Layer 5 of a small transformer language model trained on English Wikipedia (14 layers, counted from 0, width 96).
A neuron's activation on a vector x is SiLU(gate . x) times (in . x), where the dot is the dot product.

Input weights of the MLP neurons that the questions are about. A number n stands for n times 0.0047.
n13 gate: -20 19 11 -20 3 -56 4 17 43 12 -50 25 17 -8 4 11 29 21 6 0 -30 -31 34 2 -37 -22 -27 -65 -27 3 34 9 34 -40 -30 -22 -35 54 -7 -19 5 -25 -8 -11 48 4 10 7 -33 22 -5 -21 10 22 -6 10 -15 24 -43 -12 -12 -12 -51 -3 43 22 -3 15 -30 30 -29 39 28 0 38 38 -49 -24 13 -2 -7 9 -2 -32 49 -12 -20 17 24 -24 31 -17 11 -6 14 -47
n24 gate: 11 19 -1 29 14 -5 -20 0 20 -15 -24 -86 24 -32 6 -20 3 3 28 -13 -20 3 -24 -43 -21 -24 -29 -23 -29 -15 32 42 15 -22 1 -47 43 -2 -27 47 30 -26 15 34 -76 18 -23 61 27 38 -11 -5 -4 0 22 10 -26 -21 13 -43 -33 -37 17 61 34 -29 33 -11 67 -22 17 -16 43 45 30 -1 15 -38 14 -28 20 12 30 -14 21 41 5 20 -33 -17 -53 13 -29 25 22 65
n32 gate: -20 14 12 13 61 -5 -13 45 -31 30 14 -27 11 2 -32 24 -35 -11 14 2 27 16 -20 35 -3 7 -7 -59 -37 26 11 2 -3 7 -19 25 -31 18 11 19 25 5 -26 -27 55 7 -39 62 15 38 28 -19 -41 17 2 -75 5 4 63 -73 -2 -40 -34 -26 0 -25 0 -78 -8 13 11 -13 -20 9 18 25 49 23 -19 14 30 12 -46 17 -14 -7 -7 -3 42 11 6 -2 22 -47 -6 -2
n37 gate: -16 46 15 10 3 -15 -18 -14 2 -8 -12 43 -19 -18 -41 -4 31 -35 -28 31 73 28 29 -8 24 -41 13 7 8 -54 23 -20 -13 -39 -4 -2 11 -43 -25 -26 -17 44 23 80 -22 12 -25 15 7 -5 -22 4 -37 26 -6 -12 -21 36 -35 -28 -37 15 23 -16 -60 -7 -37 10 -18 4 13 5 33 42 -5 35 3 9 14 11 12 -12 -28 -12 -6 -20 2 -64 -31 22 62 7 -11 9 -5 -36
n65 gate: 10 -14 27 3 13 -40 23 34 -33 -18 -1 1 -44 10 -51 9 24 -29 -11 -19 -4 21 33 52 18 0 20 -5 -22 0 16 -38 -15 4 21 -16 3 91 -12 -2 4 33 -1 16 -16 27 12 -46 -74 -6 -8 32 17 21 -26 -3 -66 45 2 12 5 37 -9 41 -12 12 -30 -7 41 56 12 23 48 -49 4 -33 -38 -21 -10 -2 -64 -18 -2 22 -17 15 -22 2 -19 -28 31 8 33 -49 -32 20
n70 gate: 2 10 8 36 -32 48 31 -32 -15 14 7 -2 -17 4 36 20 -5 -18 -27 4 -19 -46 -10 51 70 20 26 27 -4 6 -2 18 -10 -18 -34 -37 -7 33 17 17 1 -11 36 33 8 -28 -24 -16 28 -24 35 -43 -78 7 -23 -12 16 25 16 -23 2 -3 -2 -17 5 16 -3 -13 -38 15 3 -13 37 31 30 37 21 -59 -10 52 -31 23 12 -38 -28 -26 -39 15 -28 -19 -5 -35 -8 -17 -47 0
n71 gate: -25 -20 -18 0 28 -9 5 18 -56 13 -17 8 -3 -41 0 -22 -4 -11 37 15 8 61 -9 1 -21 13 -24 16 -4 5 -35 -21 12 17 24 -24 -35 -27 6 29 -21 37 -46 -30 -8 -8 -3 25 35 49 -2 9 18 4 -64 -6 18 18 -44 -1 15 7 -16 -21 10 -3 39 4 16 0 -15 -46 -6 21 20 -7 10 12 -9 -10 26 -9 -39 11 8 30 -5 -15 -3 18 5 60 15 10 10 35
n80 gate: 39 8 43 -45 28 -14 -11 -19 -25 -2 -3 -15 0 -42 -8 38 11 -7 -4 22 -10 -34 49 23 11 27 -20 -37 45 16 23 -6 4 -54 62 -14 28 -15 -3 11 -48 -19 0 19 21 4 -27 -22 -55 -36 -20 25 -1 -12 -19 42 -81 38 -2 35 24 15 -14 -6 25 -24 -1 -6 -29 -53 -75 -36 19 -48 9 47 -10 -41 28 32 9 -34 38 -39 51 -6 -1 -16 13 4 52 49 12 9 13 -1
n128 gate: -27 22 2 -75 12 35 38 -5 -29 26 -27 16 -36 22 15 -7 35 35 7 12 29 45 21 -7 27 -36 8 1 32 11 -8 -7 33 -21 11 1 14 -28 -15 21 -12 3 -4 45 -7 25 11 22 -34 15 -26 50 -17 -12 -25 12 -37 -21 7 -18 -18 7 20 -13 16 -33 -6 1 -50 -11 -32 -11 -28 18 -9 20 -66 42 18 32 -34 -5 -27 -38 -36 -1 20 -1 -8 60 -15 2 -32 -2 -39 25
n158 gate: -60 -45 -3 64 -16 43 24 -20 -27 13 34 -26 -26 26 10 13 19 -25 -56 8 -12 0 9 -27 -8 -27 -10 -31 9 10 13 40 37 -25 19 -5 -28 5 39 -15 -13 -23 -21 31 -14 3 -9 -31 2 0 -15 34 -50 -11 -40 15 -18 6 6 45 13 -2 60 11 -1 9 58 -9 46 68 19 -23 57 -7 8 37 -30 18 -14 -24 13 -17 39 27 13 -5 -35 4 -21 22 -1 -6 -23 -14 -28 14
n164 gate: 33 30 22 -11 -24 32 -12 36 -18 -17 -22 -27 2 9 43 -1 18 -13 27 -52 42 8 -10 -11 35 -31 -36 -7 -24 23 -21 -36 -3 -25 37 -56 -13 5 -15 2 -29 17 -14 38 -28 -14 7 -10 -42 39 16 -5 59 -20 -36 -19 19 -22 -31 1 22 -2 -15 -31 49 -29 43 25 -31 19 19 -3 18 -24 -13 -18 -22 16 -28 -24 19 13 6 -5 25 24 9 15 -30 31 13 -3 26 11 15 -52
n171 gate: 25 17 5 6 -41 -8 8 -25 9 -37 4 -25 17 27 7 17 12 26 -4 -5 -1 -27 -86 6 1 -21 -22 -9 66 27 33 -38 -17 -28 -37 0 -46 -32 -52 37 -26 -5 -50 17 -15 -25 -26 -12 -16 9 25 -5 -45 34 17 35 8 -5 3 18 46 -14 -50 26 31 9 4 -18 11 17 10 -28 15 36 64 24 12 -7 -9 18 -39 20 39 43 -10 -5 0 -27 -15 18 31 25 -10 -27 9 29
n184 gate: -68 6 -9 -5 13 29 -39 -19 -1 -14 7 3 -5 14 7 -15 14 -17 23 -18 3 -16 -10 -17 -23 31 -2 34 55 45 10 -28 21 -28 23 -6 -18 -31 10 -51 -15 -13 22 -5 52 15 -14 -60 2 -20 -4 -12 6 34 28 3 -6 3 31 -39 4 0 19 7 -2 22 57 -8 -27 -3 -5 -27 5 12 18 -5 36 5 -43 39 -4 -57 -40 23 1 -31 6 1 20 -12 25 67 -5 -17 26 6
n214 gate: -49 2 -13 -10 55 -26 17 4 65 12 -28 21 -23 -10 -3 13 37 -46 16 17 -37 -9 27 57 49 -25 -15 4 -11 -35 12 -3 -19 59 48 14 11 -3 17 -13 -5 30 34 -30 -44 44 24 26 -53 25 -2 9 -21 -13 -21 7 -15 -10 15 23 -27 -23 -24 17 -90 -28 -13 21 -2 -1 -20 22 4 -20 -12 45 -13 4 19 -28 -12 -17 32 25 -12 -7 2 37 -11 2 -15 13 39 -35 -21 -16
n217 gate: 7 42 -15 -44 -4 -16 2 -38 -52 40 -18 29 -40 7 -23 17 -2 -11 8 -8 -16 -5 28 -23 -14 -25 -33 -71 -12 19 17 35 26 34 -17 -21 -46 -22 11 -30 -1 12 7 56 -13 16 -25 -24 -17 20 -27 9 -49 -60 4 -18 14 -58 7 31 12 16 40 18 -21 6 37 17 62 -41 -32 22 -4 36 22 9 -11 11 14 3 -12 20 -5 -7 4 7 19 13 69 15 33 25 -38 23 -8 11
n218 gate: 11 16 25 -29 -26 -21 -4 34 9 -16 -74 -14 -32 16 26 -44 -32 -6 -8 -12 -9 -22 44 -22 20 46 25 20 -51 14 -1 42 6 -14 -10 -2 14 -24 12 -14 -37 -2 -12 34 -27 -4 -36 -33 5 42 7 -14 -29 -13 22 0 13 27 28 -5 13 16 -30 16 22 7 41 33 -51 29 -1 18 -23 -40 -18 12 14 -25 17 -3 -21 5 14 -50 -4 -20 -27 -13 -2 8 31 54 -25 -9 -30 12
n230 gate: 13 40 -4 3 3 -43 -31 79 -9 -2 -23 -10 62 36 -16 -11 8 13 18 1 -13 -43 -11 -19 -10 -29 30 38 5 -19 14 -14 -1 13 3 -11 1 -28 12 -2 12 18 -2 11 16 -20 12 -54 -10 32 -9 19 7 -30 -1 -37 34 11 3 49 -1 -35 -26 12 -14 -25 2 36 59 29 34 -12 -21 -25 -17 13 -21 4 19 27 -28 19 -23 15 -6 12 -2 -22 -9 26 34 -41 -26 -8 -26 10
n243 gate: -14 -17 18 -10 -16 20 -17 24 -16 28 -3 21 2 -5 12 -2 -14 -11 -22 45 3 -31 16 8 -7 42 32 -9 -50 -36 -46 -55 -29 2 41 -1 -3 24 -61 -9 20 33 -14 23 -10 -27 -28 -39 17 29 23 55 7 -34 17 -7 5 13 -17 -1 -23 -57 41 33 -10 -13 -14 5 17 2 -12 26 -4 20 -4 1 54 26 2 24 7 13 -19 -41 40 -19 33 -16 -9 39 -46 48 -40 23 0 9
n248 gate: -43 9 -2 -17 35 8 52 -48 -3 -4 -30 9 -58 17 -42 -2 -2 2 32 15 10 17 3 -61 -27 -30 9 -8 30 -41 19 24 -59 -7 42 -13 -1 8 1 3 4 -25 -13 4 20 -41 25 35 -26 26 -74 10 -18 4 -20 0 28 -31 -21 -5 23 27 -19 -30 -22 43 31 37 9 1 4 -11 11 -12 23 48 37 -20 31 -19 23 73 10 -33 -43 -12 -53 24 -7 -3 -63 11 34 -4 -3 20
n249 gate: 11 6 -17 16 10 22 -13 26 -5 13 17 9 -20 26 19 -2 -27 50 -59 11 56 6 -40 -16 -61 -1 12 -10 -22 -20 -2 -20 -19 10 -4 -31 -6 -31 52 -14 41 21 3 6 -15 -37 -18 8 -41 -41 -42 -12 -4 -4 -15 30 29 -52 -55 -2 41 12 11 -9 11 12 22 18 -24 -9 -43 12 5 12 24 26 35 10 16 2 29 1 2 36 -7 -30 31 -3 -45 -27 -21 11 42 -16 -66 52
n13 in: -3 24 12 -3 17 -2 -8 -15 12 43 17 -29 10 38 -40 -44 25 -11 25 15 10 15 -3 -5 -18 -53 -31 -42 21 16 -16 -41 30 4 -14 -35 40 -1 32 13 33 -26 -37 31 2 8 9 -57 28 -10 13 -24 22 24 24 -10 11 3 7 41 49 11 10 26 45 -3 -1 -20 -7 33 14 4 -18 19 -23 -27 28 -18 33 9 -19 5 -39 -44 28 4 -20 -17 -12 -57 -34 -34 -1 -3 15 13
n24 in: -38 -28 0 -48 2 -7 -10 -46 -24 24 19 4 22 5 -26 12 -1 -10 44 43 28 -4 26 -20 -55 33 36 10 -8 44 4 -18 -25 -21 -40 -31 -33 9 6 -15 -11 31 -10 -40 -4 56 -10 -27 -22 -13 -4 31 33 -6 -2 -16 -11 -4 -19 -1 7 -35 -9 22 6 4 -23 27 -38 28 12 23 -56 -6 -1 30 43 -25 0 30 0 6 32 -19 15 -16 43 -3 5 -2 78 -37 40 -4 1 -29
n32 in: -3 -37 0 6 37 -43 -3 -23 -2 5 3 -51 -35 -10 21 -1 -6 -15 78 23 -35 18 92 -2 5 43 -78 -3 -4 25 1 40 -37 21 21 7 -36 -1 -13 42 -1 -1 -60 -17 -27 -17 -36 37 11 21 -28 35 -54 -41 -48 30 -40 4 -6 -30 -1 13 14 -11 13 -1 0 62 -9 16 -6 12 -12 1 -12 35 2 -3 -46 17 -10 -3 31 32 17 15 -13 17 -28 8 -11 -3 14 26 33 24
n37 in: 4 -11 3 -22 39 12 -20 9 8 13 14 -7 16 -6 -6 17 0 -8 6 1 -41 8 -58 5 15 -2 -18 -4 -40 37 -7 37 -11 21 -36 18 -15 43 -28 -11 31 5 -17 -34 -23 -20 23 7 3 -34 10 24 45 -10 -15 22 -12 -46 79 -55 26 12 -12 10 -1 -39 24 15 32 -18 1 14 -15 1 -3 -15 7 -1 -16 -20 -11 14 -35 -1 -5 50 32 9 4 -26 -7 48 -13 4 12 39
n65 in: -16 11 -7 11 11 -1 19 -2 14 -40 9 24 -22 17 38 -41 10 -25 -14 13 11 -7 -30 14 20 5 13 1 48 11 63 -26 -23 14 8 37 -8 0 34 -53 -29 -25 11 -51 -6 -18 -56 -47 -14 3 -14 12 22 38 -3 2 -2 12 -7 9 -12 -43 17 -20 2 12 31 -37 43 23 -1 15 -21 18 -50 24 3 6 4 -7 8 -19 -23 -7 -9 32 -52 12 -24 27 -58 -12 45 12 -7 7
n70 in: -11 52 -41 43 -50 22 12 1 -13 -1 11 23 -26 5 -27 26 45 35 32 -6 -34 45 48 -59 -68 -41 31 33 12 -78 9 33 -21 19 -12 10 22 -23 -10 -14 -26 19 -8 3 57 -40 11 -1 25 -16 17 18 -10 40 16 16 -30 -38 16 2 -30 -4 8 -18 15 -22 21 1 -56 -50 8 6 27 8 5 26 9 2 -42 -11 1 15 24 -21 21 -40 31 -46 -38 18 -18 -3 -7 1 14 -8
n71 in: 0 1 22 9 -13 -22 36 2 -51 7 -10 -24 15 -50 -2 27 -1 3 38 20 34 12 -3 26 40 -5 26 32 3 -7 -26 11 -17 -3 -2 18 -6 61 28 12 -59 0 1 12 14 -37 -4 27 -2 -29 44 -25 23 24 -18 -19 -24 -2 -42 -22 19 -22 39 -8 45 -22 4 27 -31 11 26 -39 25 7 -4 8 -20 -43 -31 -12 48 14 6 -26 29 -14 9 -20 -24 -39 -35 12 -10 17 -29 10
n80 in: 24 -24 -6 -6 25 -5 -1 0 30 27 -9 32 -29 -4 -13 -19 2 -34 -48 -16 69 -45 -13 38 34 0 -5 83 -36 1 5 11 15 1 -5 17 14 -27 61 -9 11 46 28 -26 -2 27 -20 -45 -15 -12 -7 15 24 -20 5 3 -22 -11 -12 -7 -31 19 6 -9 -5 -54 30 40 43 0 -52 0 -44 10 -21 28 30 -10 -18 -9 7 -2 -40 29 8 12 9 -10 -38 20 -50 1 -9 -54 -24 16
n128 in: -5 -10 24 12 3 -5 -16 -4 9 23 34 1 11 18 20 2 5 1 -26 -3 -19 -32 9 -27 32 -53 -39 9 13 0 -6 10 -54 14 -61 15 15 -18 30 41 23 -3 -24 9 4 -21 -44 2 52 -19 -17 59 -10 -29 -36 3 -39 9 -43 24 7 23 6 22 21 -29 12 9 -5 12 15 38 -6 -21 21 12 -42 45 -14 49 2 -2 -9 17 8 6 6 7 -33 -18 -5 12 -41 -53 22 48
n158 in: 78 -22 59 7 1 -56 -31 1 45 6 -29 41 -2 -1 -42 -7 2 11 -10 -4 -52 -33 29 -10 -1 -4 -1 47 20 -14 -9 7 -46 -3 5 -18 28 -18 -38 19 -49 -24 3 2 13 -54 -38 -27 24 -18 23 26 24 -6 55 34 -10 -3 4 26 35 -8 14 -32 8 -9 -21 -13 -27 -2 30 27 9 -62 -32 29 -24 1 11 -18 36 -11 -8 24 -18 -35 -11 -11 23 -1 17 2 29 -17 0 21
n164 in: 32 34 94 -36 -27 14 -3 20 -36 -59 26 -4 17 48 15 12 1 51 20 -48 54 -38 24 -43 -6 30 -3 -9 -22 8 11 0 -30 4 14 -37 -39 -17 29 36 -33 -1 -9 8 -50 4 -2 -3 -63 -5 7 18 87 -36 -19 -48 -15 -47 28 -19 15 20 2 -2 49 -18 -23 -11 -40 1 20 -29 -5 -13 -4 20 15 -11 4 -6 8 3 -17 -16 3 0 42 24 4 16 8 29 16 -1 17 -21
n171 in: 30 -3 36 -11 -28 -2 9 87 22 -34 17 25 -3 -29 30 19 2 40 -50 -1 -40 -16 -92 22 23 -64 14 13 34 -7 -19 -8 4 -10 -10 -19 -22 -15 4 -42 -4 -2 -19 -12 -26 37 -8 -15 -23 -27 22 39 15 -14 11 -7 2 -15 17 78 0 56 -50 29 18 5 -20 26 1 9 35 -38 16 -3 1 -24 -9 -1 10 -14 -3 -8 14 -15 -4 -24 20 2 -3 -14 -52 50 1 -5 -27 38
n184 in: 9 -6 -13 18 16 10 -30 -22 -29 -45 -24 18 9 -29 29 21 -5 -22 7 -17 -11 -21 2 25 -17 15 -4 -14 -7 14 6 13 -14 -5 -7 14 -6 6 -38 -46 -22 6 32 -21 41 -1 -12 1 -50 -17 -48 19 -3 4 14 -6 16 22 3 28 19 -1 -25 -1 -36 -1 64 -14 11 -18 27 -9 24 19 20 12 -12 -29 0 2 -32 38 -13 53 -27 14 -8 -14 28 10 -1 29 -22 -7 38 27
n214 in: 30 -20 21 21 33 18 -15 -41 8 -22 21 21 46 59 20 8 -11 -7 -28 -43 -32 -8 -19 14 -45 -19 2 -12 -40 22 6 20 -48 9 12 4 24 4 25 -5 -29 13 4 -30 -9 -42 -59 34 -11 -17 -7 -22 14 71 -19 -41 11 9 -21 25 -15 -19 -18 -44 -36 10 27 -8 34 -28 27 4 -15 -10 -17 30 49 24 -26 40 -15 5 12 -8 28 30 18 31 52 17 -47 -23 8 6 -13 -43
n217 in: -27 32 11 -59 -20 -3 3 -32 13 54 13 -2 -35 -9 50 54 -37 13 -9 -16 27 29 -21 -24 31 26 -4 -23 -49 -38 20 69 18 -8 2 5 -22 25 18 29 -32 -22 5 49 -20 -48 -31 -57 7 -56 5 21 39 20 -25 -59 -50 -4 -33 -27 -8 -3 22 -17 -26 3 1 29 -13 22 -4 69 -58 -30 26 -2 -29 5 33 13 13 61 25 1 12 -33 14 -8 21 -11 45 13 -27 15 6 11
n218 in: 42 -7 10 -13 13 20 0 -11 -24 70 -4 21 -28 10 -46 20 -8 -29 21 -24 37 -27 23 -18 -19 45 -19 -17 15 -34 -7 -2 -27 -19 -14 21 -20 0 -38 -14 2 13 9 19 -62 9 16 50 -48 86 40 -9 15 -22 41 -15 34 -27 2 -8 19 -25 12 22 5 -43 10 -2 16 -16 15 -2 1 9 -12 27 41 3 -8 -5 -33 -42 -56 26 -20 -40 18 17 -25 -2 2 -38 21 -29 2 39
n230 in: 57 6 -22 -48 -19 17 13 37 27 43 30 20 -4 39 11 -13 -15 22 -30 -20 20 -3 -16 1 -50 -1 -10 -39 7 0 6 34 -34 10 -5 40 20 -19 -44 6 30 15 -17 -49 -14 -12 38 7 -9 -19 3 8 15 -6 -39 5 17 3 18 -10 6 -2 -72 54 17 8 5 -8 8 -1 -47 31 15 -34 -1 -15 44 5 -18 2 -15 -5 4 -8 11 -4 1 -33 -19 -15 10 -16 -5 22 -5 -1
n243 in: -24 21 -36 25 52 -3 -20 13 12 -38 30 0 19 5 -5 17 -1 25 -41 25 19 9 -65 -26 24 -42 1 -43 -5 19 8 -28 -24 1 2 49 25 -32 19 21 48 1 19 1 -49 -36 -21 -2 -14 8 17 13 -34 13 -17 -27 -39 10 -10 6 36 35 20 -28 5 12 -26 20 26 36 52 7 -12 -45 -32 30 54 36 -34 30 -27 -2 -29 24 -12 19 -20 -27 -36 -22 -7 -6 -4 19 23 30
n248 in: 1 -24 -14 -34 19 -24 16 -30 -2 10 -44 -2 -45 -18 17 -12 -37 -31 25 -16 -11 13 32 22 -10 -19 26 35 9 -21 16 16 6 28 -19 -15 -25 8 46 19 -11 25 -1 -19 3 -5 21 -9 -51 12 -22 12 -25 -1 -8 23 -21 -45 -14 51 8 3 -27 27 34 13 52 -1 29 -41 -1 -3 18 -30 -19 20 50 49 13 17 -19 34 -13 -14 -8 5 -21 40 -10 24 16 3 7 2 19 -13
n249 in: 19 17 19 -6 -38 12 17 30 -17 -6 -24 18 35 24 -2 -17 -16 20 -43 14 14 -12 -47 -4 14 -13 19 -38 -5 35 -55 -4 42 8 -41 -36 -25 -5 -10 -1 -10 60 -18 7 -32 -24 -8 -43 19 -27 18 37 -27 13 16 38 26 29 -6 13 -30 9 36 -18 -14 -21 -17 -7 -57 13 -8 35 2 -7 -20 43 -9 -3 13 13 21 11 -4 17 -23 36 30 -37 48 -4 -13 -17 -6 10 26 -1

Each question shows a token from some text and the vector x that enters the MLP there. A number n stands for n times 0.065.

" Pennsylvania": 1 1 0 -1 -7 -9 8 -5 4 -27 27 15 4 -7 15 19 -3 18 -7 8 -6 1 -20 11 -22 13 -27 40 -40 -1 6 -16 0 13 -20 17 -18 -37 0 -11 13 -10 -13 7 10 -14 18 -13 12 2 -10 -7 1 -17 1 -1 -2 30 4 33 -9 -11 5 11 -16 0 1 16 14 -22 -4 30 27 -3 -35 -16 -12 -3 15 -10 -1 11 -6 7 -16 12 -1 -18 23 -5 15 -4 -9 25 11 -1
Which of these neurons fires most? n230

" B": -25 -23 14 7 -8 -10 9 -16 9 -15 -4 -11 9 -27 20 -13 6 -7 -1 22 1 -7 -16 -20 -14 9 -26 3 -30 12 16 -6 -9 -15 -4 -3 6 8 10 19 10 5 -5 1 7 6 65 -4 -4 16 -10 -21 1 3 24 -6 15 19 3 19 -6 10 2 1 10 -5 -23 -11 -17 -17 11 2 1 -2 -50 4 7 32 -2 12 -11 20 13 -21 -2 -19 7 4 3 1 -12 -6 7 6 19 15
The three highest activations, in order: n13, n248, n80

".": -20 17 14 -7 -15 4 11 -10 8 -14 21 -6 22 -21 3 22 -19 -2 -1 18 17 -2 5 6 -6 0 -15 9 -12 -6 -16 -27 3 17 -20 66 -20 -12 -15 17 -5 0 3 -7 -10 4 -8 2 4 -4 -18 -7 -4 18 11 -10 0 4 18 36 -5 1 -14 14 14 14 -19 5 -15 -15 -18 -7 17 10 -34 3 0 2 -37 -11 8 4 12 19 -24 -21 4 1 17 8 15 -3 -1 -8 4 20
Which two neurons fire most, strongest first? n171, n13

" Machine": -17 -20 12 3 1 12 2 -3 -4 -24 44 7 -4 -6 11 21 -18 15 1 5 -8 2 12 8 -18 -6 -14 37 -14 -24 8 -7 4 -8 -6 12 4 13 -11 -5 -12 -15 -6 6 -1 17 19 -15 20 -15 -18 -14 16 23 11 19 6 17 16 9 -8 10 2 22 -1 5 2 -10 -6 -34 -5 -13 12 2 -68 1 18 0 13 12 -11 -3 7 -12 -26 -17 -6 -1 15 -16 1 -3 4 -8 19 3
Which of these neurons fires most? n184

" b": -4 -39 21 0 12 -7 9 -6 -24 3 7 -22 6 -9 22 -6 -9 10 15 7 1 -18 -26 -9 -9 -2 -21 14 -18 -11 -4 -13 -16 -14 -11 10 -3 -1 17 21 15 5 -15 -3 4 -2 58 2 -6 14 5 -21 2 26 16 14 11 9 14 14 -14 21 -1 -5 -2 -2 -27 -8 -10 -15 10 -21 11 1 -44 17 -7 28 -5 14 -9 26 13 -19 12 -22 -8 6 6 2 -3 8 1 -7 5 12
Which of these neurons fires most? n248

" |": -10 12 5 -15 -5 -18 12 8 3 -2 -12 -9 6 13 15 10 -1 6 15 -14 -1 15 2 16 0 17 -25 2 -24 -11 11 -5 22 -26 -3 53 -22 -2 10 -18 -19 9 0 -9 -17 -4 30 -2 -1 20 -50 -21 9 -2 -4 -15 13 2 -6 13 3 6 11 4 13 -4 7 -1 -7 -13 -8 9 13 9 -31 10 -26 8 -36 -5 8 3 8 -22 -7 -6 23 26 2 -7 15 -15 7 -8 5 30
The three highest activations, in order: n164, n218, n217

",": -8 -21 -5 -16 7 2 -5 3 23 -6 8 -13 18 12 16 8 0 10 4 23 10 -9 -4 -8 -19 18 -28 11 -40 -3 -3 9 -24 -5 -4 55 12 -1 -1 -1 3 4 22 33 19 -5 6 -5 1 -9 -33 -1 -15 -3 3 20 -15 -17 -11 -2 11 12 -6 9 7 30 -14 16 4 -19 1 -7 6 -16 -44 -1 -11 -11 -26 -18 -4 5 4 -17 4 6 -6 6 10 -6 22 -6 20 -9 2 22
Which neuron fires most, and how strongly? n171, at about 0.35

"1": 9 -7 -5 -9 -6 6 11 -21 7 -19 -12 -7 7 2 33 -1 -7 -1 20 26 -11 14 -6 -8 8 23 10 1 -6 -6 19 -24 6 3 -24 9 -9 0 -7 -1 13 19 -3 2 -10 9 9 3 0 13 -21 -1 19 -8 -4 -14 4 -1 3 26 -6 -6 37 1 4 0 -26 1 30 -26 -9 -5 24 14 -61 15 -5 -4 -19 -17 11 -17 -30 -19 -10 -10 7 -7 17 10 -1 -19 4 -7 32 16
Which of these neurons fires most? n243

" (": -6 -7 -8 -12 -6 -4 10 10 9 -28 5 11 14 21 3 9 -8 -3 22 19 0 -4 -15 28 -7 5 -32 0 -32 -17 1 -15 3 -15 -12 20 -9 -15 12 6 13 -12 -14 15 4 -11 26 -26 7 -8 -24 -17 -7 34 -15 5 4 14 12 47 -10 10 4 16 28 2 -12 2 7 -8 -1 15 19 7 -22 6 4 -3 -8 -47 0 16 -14 -14 1 -6 1 -10 11 -7 1 -7 -25 17 13 18
Which of these neurons fires most? n13

" short": -14 -31 19 6 9 -9 0 -14 -24 -3 -5 -9 -12 20 10 -6 -16 17 32 -2 14 -18 -12 -16 -27 10 -20 21 15 -12 -18 -7 6 9 -10 39 3 9 3 27 11 25 -3 0 11 4 20 -9 6 3 25 -28 3 -21 26 -13 7 23 -10 -2 -3 -3 7 -16 17 -8 -31 7 5 -6 -20 2 40 -12 -36 -2 -3 16 2 -10 8 13 10 -4 9 -15 -4 2 -2 -5 3 -22 -11 -3 18 -6
Which neuron fires most, and how strongly? n171, at about 0.59

" ": -10 -35 -2 -3 -22 -1 -1 -10 -1 -18 -22 -16 50 9 22 4 -9 -2 20 10 -1 10 10 -11 -1 22 -9 13 -20 -8 21 -27 11 -15 -21 20 -14 -6 -7 20 5 -8 16 -13 4 23 39 6 3 -7 -16 1 10 12 11 -3 -11 -9 -2 8 -21 -15 26 15 17 -2 -26 1 7 6 4 4 23 -2 -35 14 -12 14 -16 -31 6 11 -7 -19 -13 -8 5 5 17 -5 -7 -10 8 14 6 11
Which neuron fires most, and how strongly? n24, at about 2.1

"sts": 4 1 3 -9 9 4 37 -13 -4 14 -1 5 11 1 -3 13 -56 -17 -11 -10 21 4 -1 -21 -26 18 -6 23 -30 -16 4 -19 3 41 -11 2 -8 17 5 -6 26 9 3 3 -1 -5 14 -18 16 -14 -3 -9 -11 12 -1 -10 -12 24 11 7 -4 34 -13 3 12 8 -5 -11 -18 -19 -12 4 -2 -3 -44 9 0 -1 15 -5 28 -6 4 -9 -5 -17 -2 14 1 16 12 -9 -14 -8 12 19
Which of these neurons fires most? n249

" in": -14 -18 -10 3 -1 3 11 15 18 -22 18 -13 -2 8 -21 6 -9 3 -9 -4 15 11 0 -4 4 21 -29 28 -22 -14 -15 -19 -4 -12 -23 45 -1 0 5 14 -7 24 -21 4 4 12 15 -36 37 -18 -2 -3 27 6 18 -9 9 5 6 28 -19 -4 9 -18 3 22 -9 10 -19 -33 0 4 22 19 0 4 -5 -21 -22 -21 1 12 0 -9 -9 15 5 -8 2 7 -4 4 -16 5 11 4
Which of these neurons fires most? n248

" tail": -7 -21 17 10 -2 -10 7 -11 -23 -12 13 7 0 21 11 7 -30 27 3 -24 -5 -20 7 -28 -12 -2 -5 33 -6 -19 14 -11 7 13 3 24 -9 12 12 13 -4 6 -5 -15 4 7 25 3 2 -24 -3 -24 -11 7 17 -4 -17 15 7 28 -9 19 -15 2 -11 -2 -27 -19 -3 -4 9 -18 12 -2 -38 -8 6 2 10 16 20 6 26 -12 14 -31 -5 7 -5 -1 -5 -16 32 -8 31 8
Which of these neurons fires most? n37

" around": 0 -7 -1 2 11 -8 -4 32 -17 -10 -3 0 -12 22 10 -1 -12 18 -3 13 26 25 -4 -10 -7 30 -19 50 -23 -14 2 -27 -24 9 -9 52 -14 -7 1 2 -2 9 -9 6 -21 6 -12 -8 24 -39 4 -6 -20 -9 24 -7 -11 12 16 12 -14 -4 -5 -7 -2 1 -6 3 7 -12 -3 2 17 8 -31 11 9 -12 -4 -25 -2 23 15 14 -12 -7 5 -2 2 -9 -7 8 1 -9 4 8
The three highest activations, in order: n243, n249, n32

"5": -6 -10 8 -6 13 -12 31 -12 14 3 10 -4 19 29 29 4 13 -2 0 3 5 12 -31 -4 -2 7 -13 4 -12 -12 13 -5 4 -8 -21 7 -19 4 -13 16 -14 10 -2 2 -13 8 15 1 -14 17 -31 -16 33 7 3 -12 7 -5 8 34 -11 -4 4 -6 -16 0 -24 2 13 -14 -7 9 30 5 -48 31 -4 2 -23 -2 4 -3 -32 -13 -33 -1 -2 -4 12 2 -4 -17 12 5 23 22
Which neuron fires most, and how strongly? n214, at about 1.6

" of": -13 -21 21 -5 -1 8 15 -29 5 21 7 -7 -22 -18 4 4 13 12 -1 11 16 16 14 6 -15 21 -7 36 -10 -5 -1 -10 -7 -13 -22 48 4 11 -1 -3 17 -8 -4 4 -13 8 11 -19 10 -34 -21 -15 11 12 -24 -20 -2 -3 10 11 -18 -9 -14 -6 21 20 3 -10 -8 -29 -13 -16 21 24 0 13 -4 -1 -8 -7 -7 3 -2 4 -30 -3 12 7 -5 23 -5 -17 28 -8 -2 28
Which two neurons fire most, strongest first? n70, n248

"7": -2 -11 21 -5 7 -9 16 -10 -1 -13 5 -16 29 24 7 5 14 -7 11 8 -15 1 -27 -9 -17 25 2 4 -16 -9 18 3 8 12 -26 13 -17 1 -5 9 -8 21 -16 -5 -5 16 34 19 -9 12 -18 -3 24 -2 3 -4 -3 -7 7 22 -14 -4 15 11 -8 11 -19 -7 16 -1 -22 3 27 4 -52 13 0 3 -29 -19 -1 12 -28 -21 -35 -3 10 3 13 -15 5 -18 3 7 20 13
Which of these neurons fires most? n24

" Kle": -3 -8 -10 -13 0 9 5 -5 -16 -8 52 4 -1 -22 15 5 -15 1 7 -1 -13 -12 4 9 -20 -5 -50 19 -25 13 12 -19 1 7 -9 -11 4 -13 1 11 -4 2 -4 -5 3 3 44 -20 12 -7 -2 1 8 13 16 -1 3 16 15 6 -7 6 10 -13 4 4 -10 -6 5 -20 18 9 15 6 -63 -11 -9 -29 -2 3 6 25 2 -14 4 -1 2 19 18 9 15 3 10 -16 12 -5
Which of these neurons fires most? n218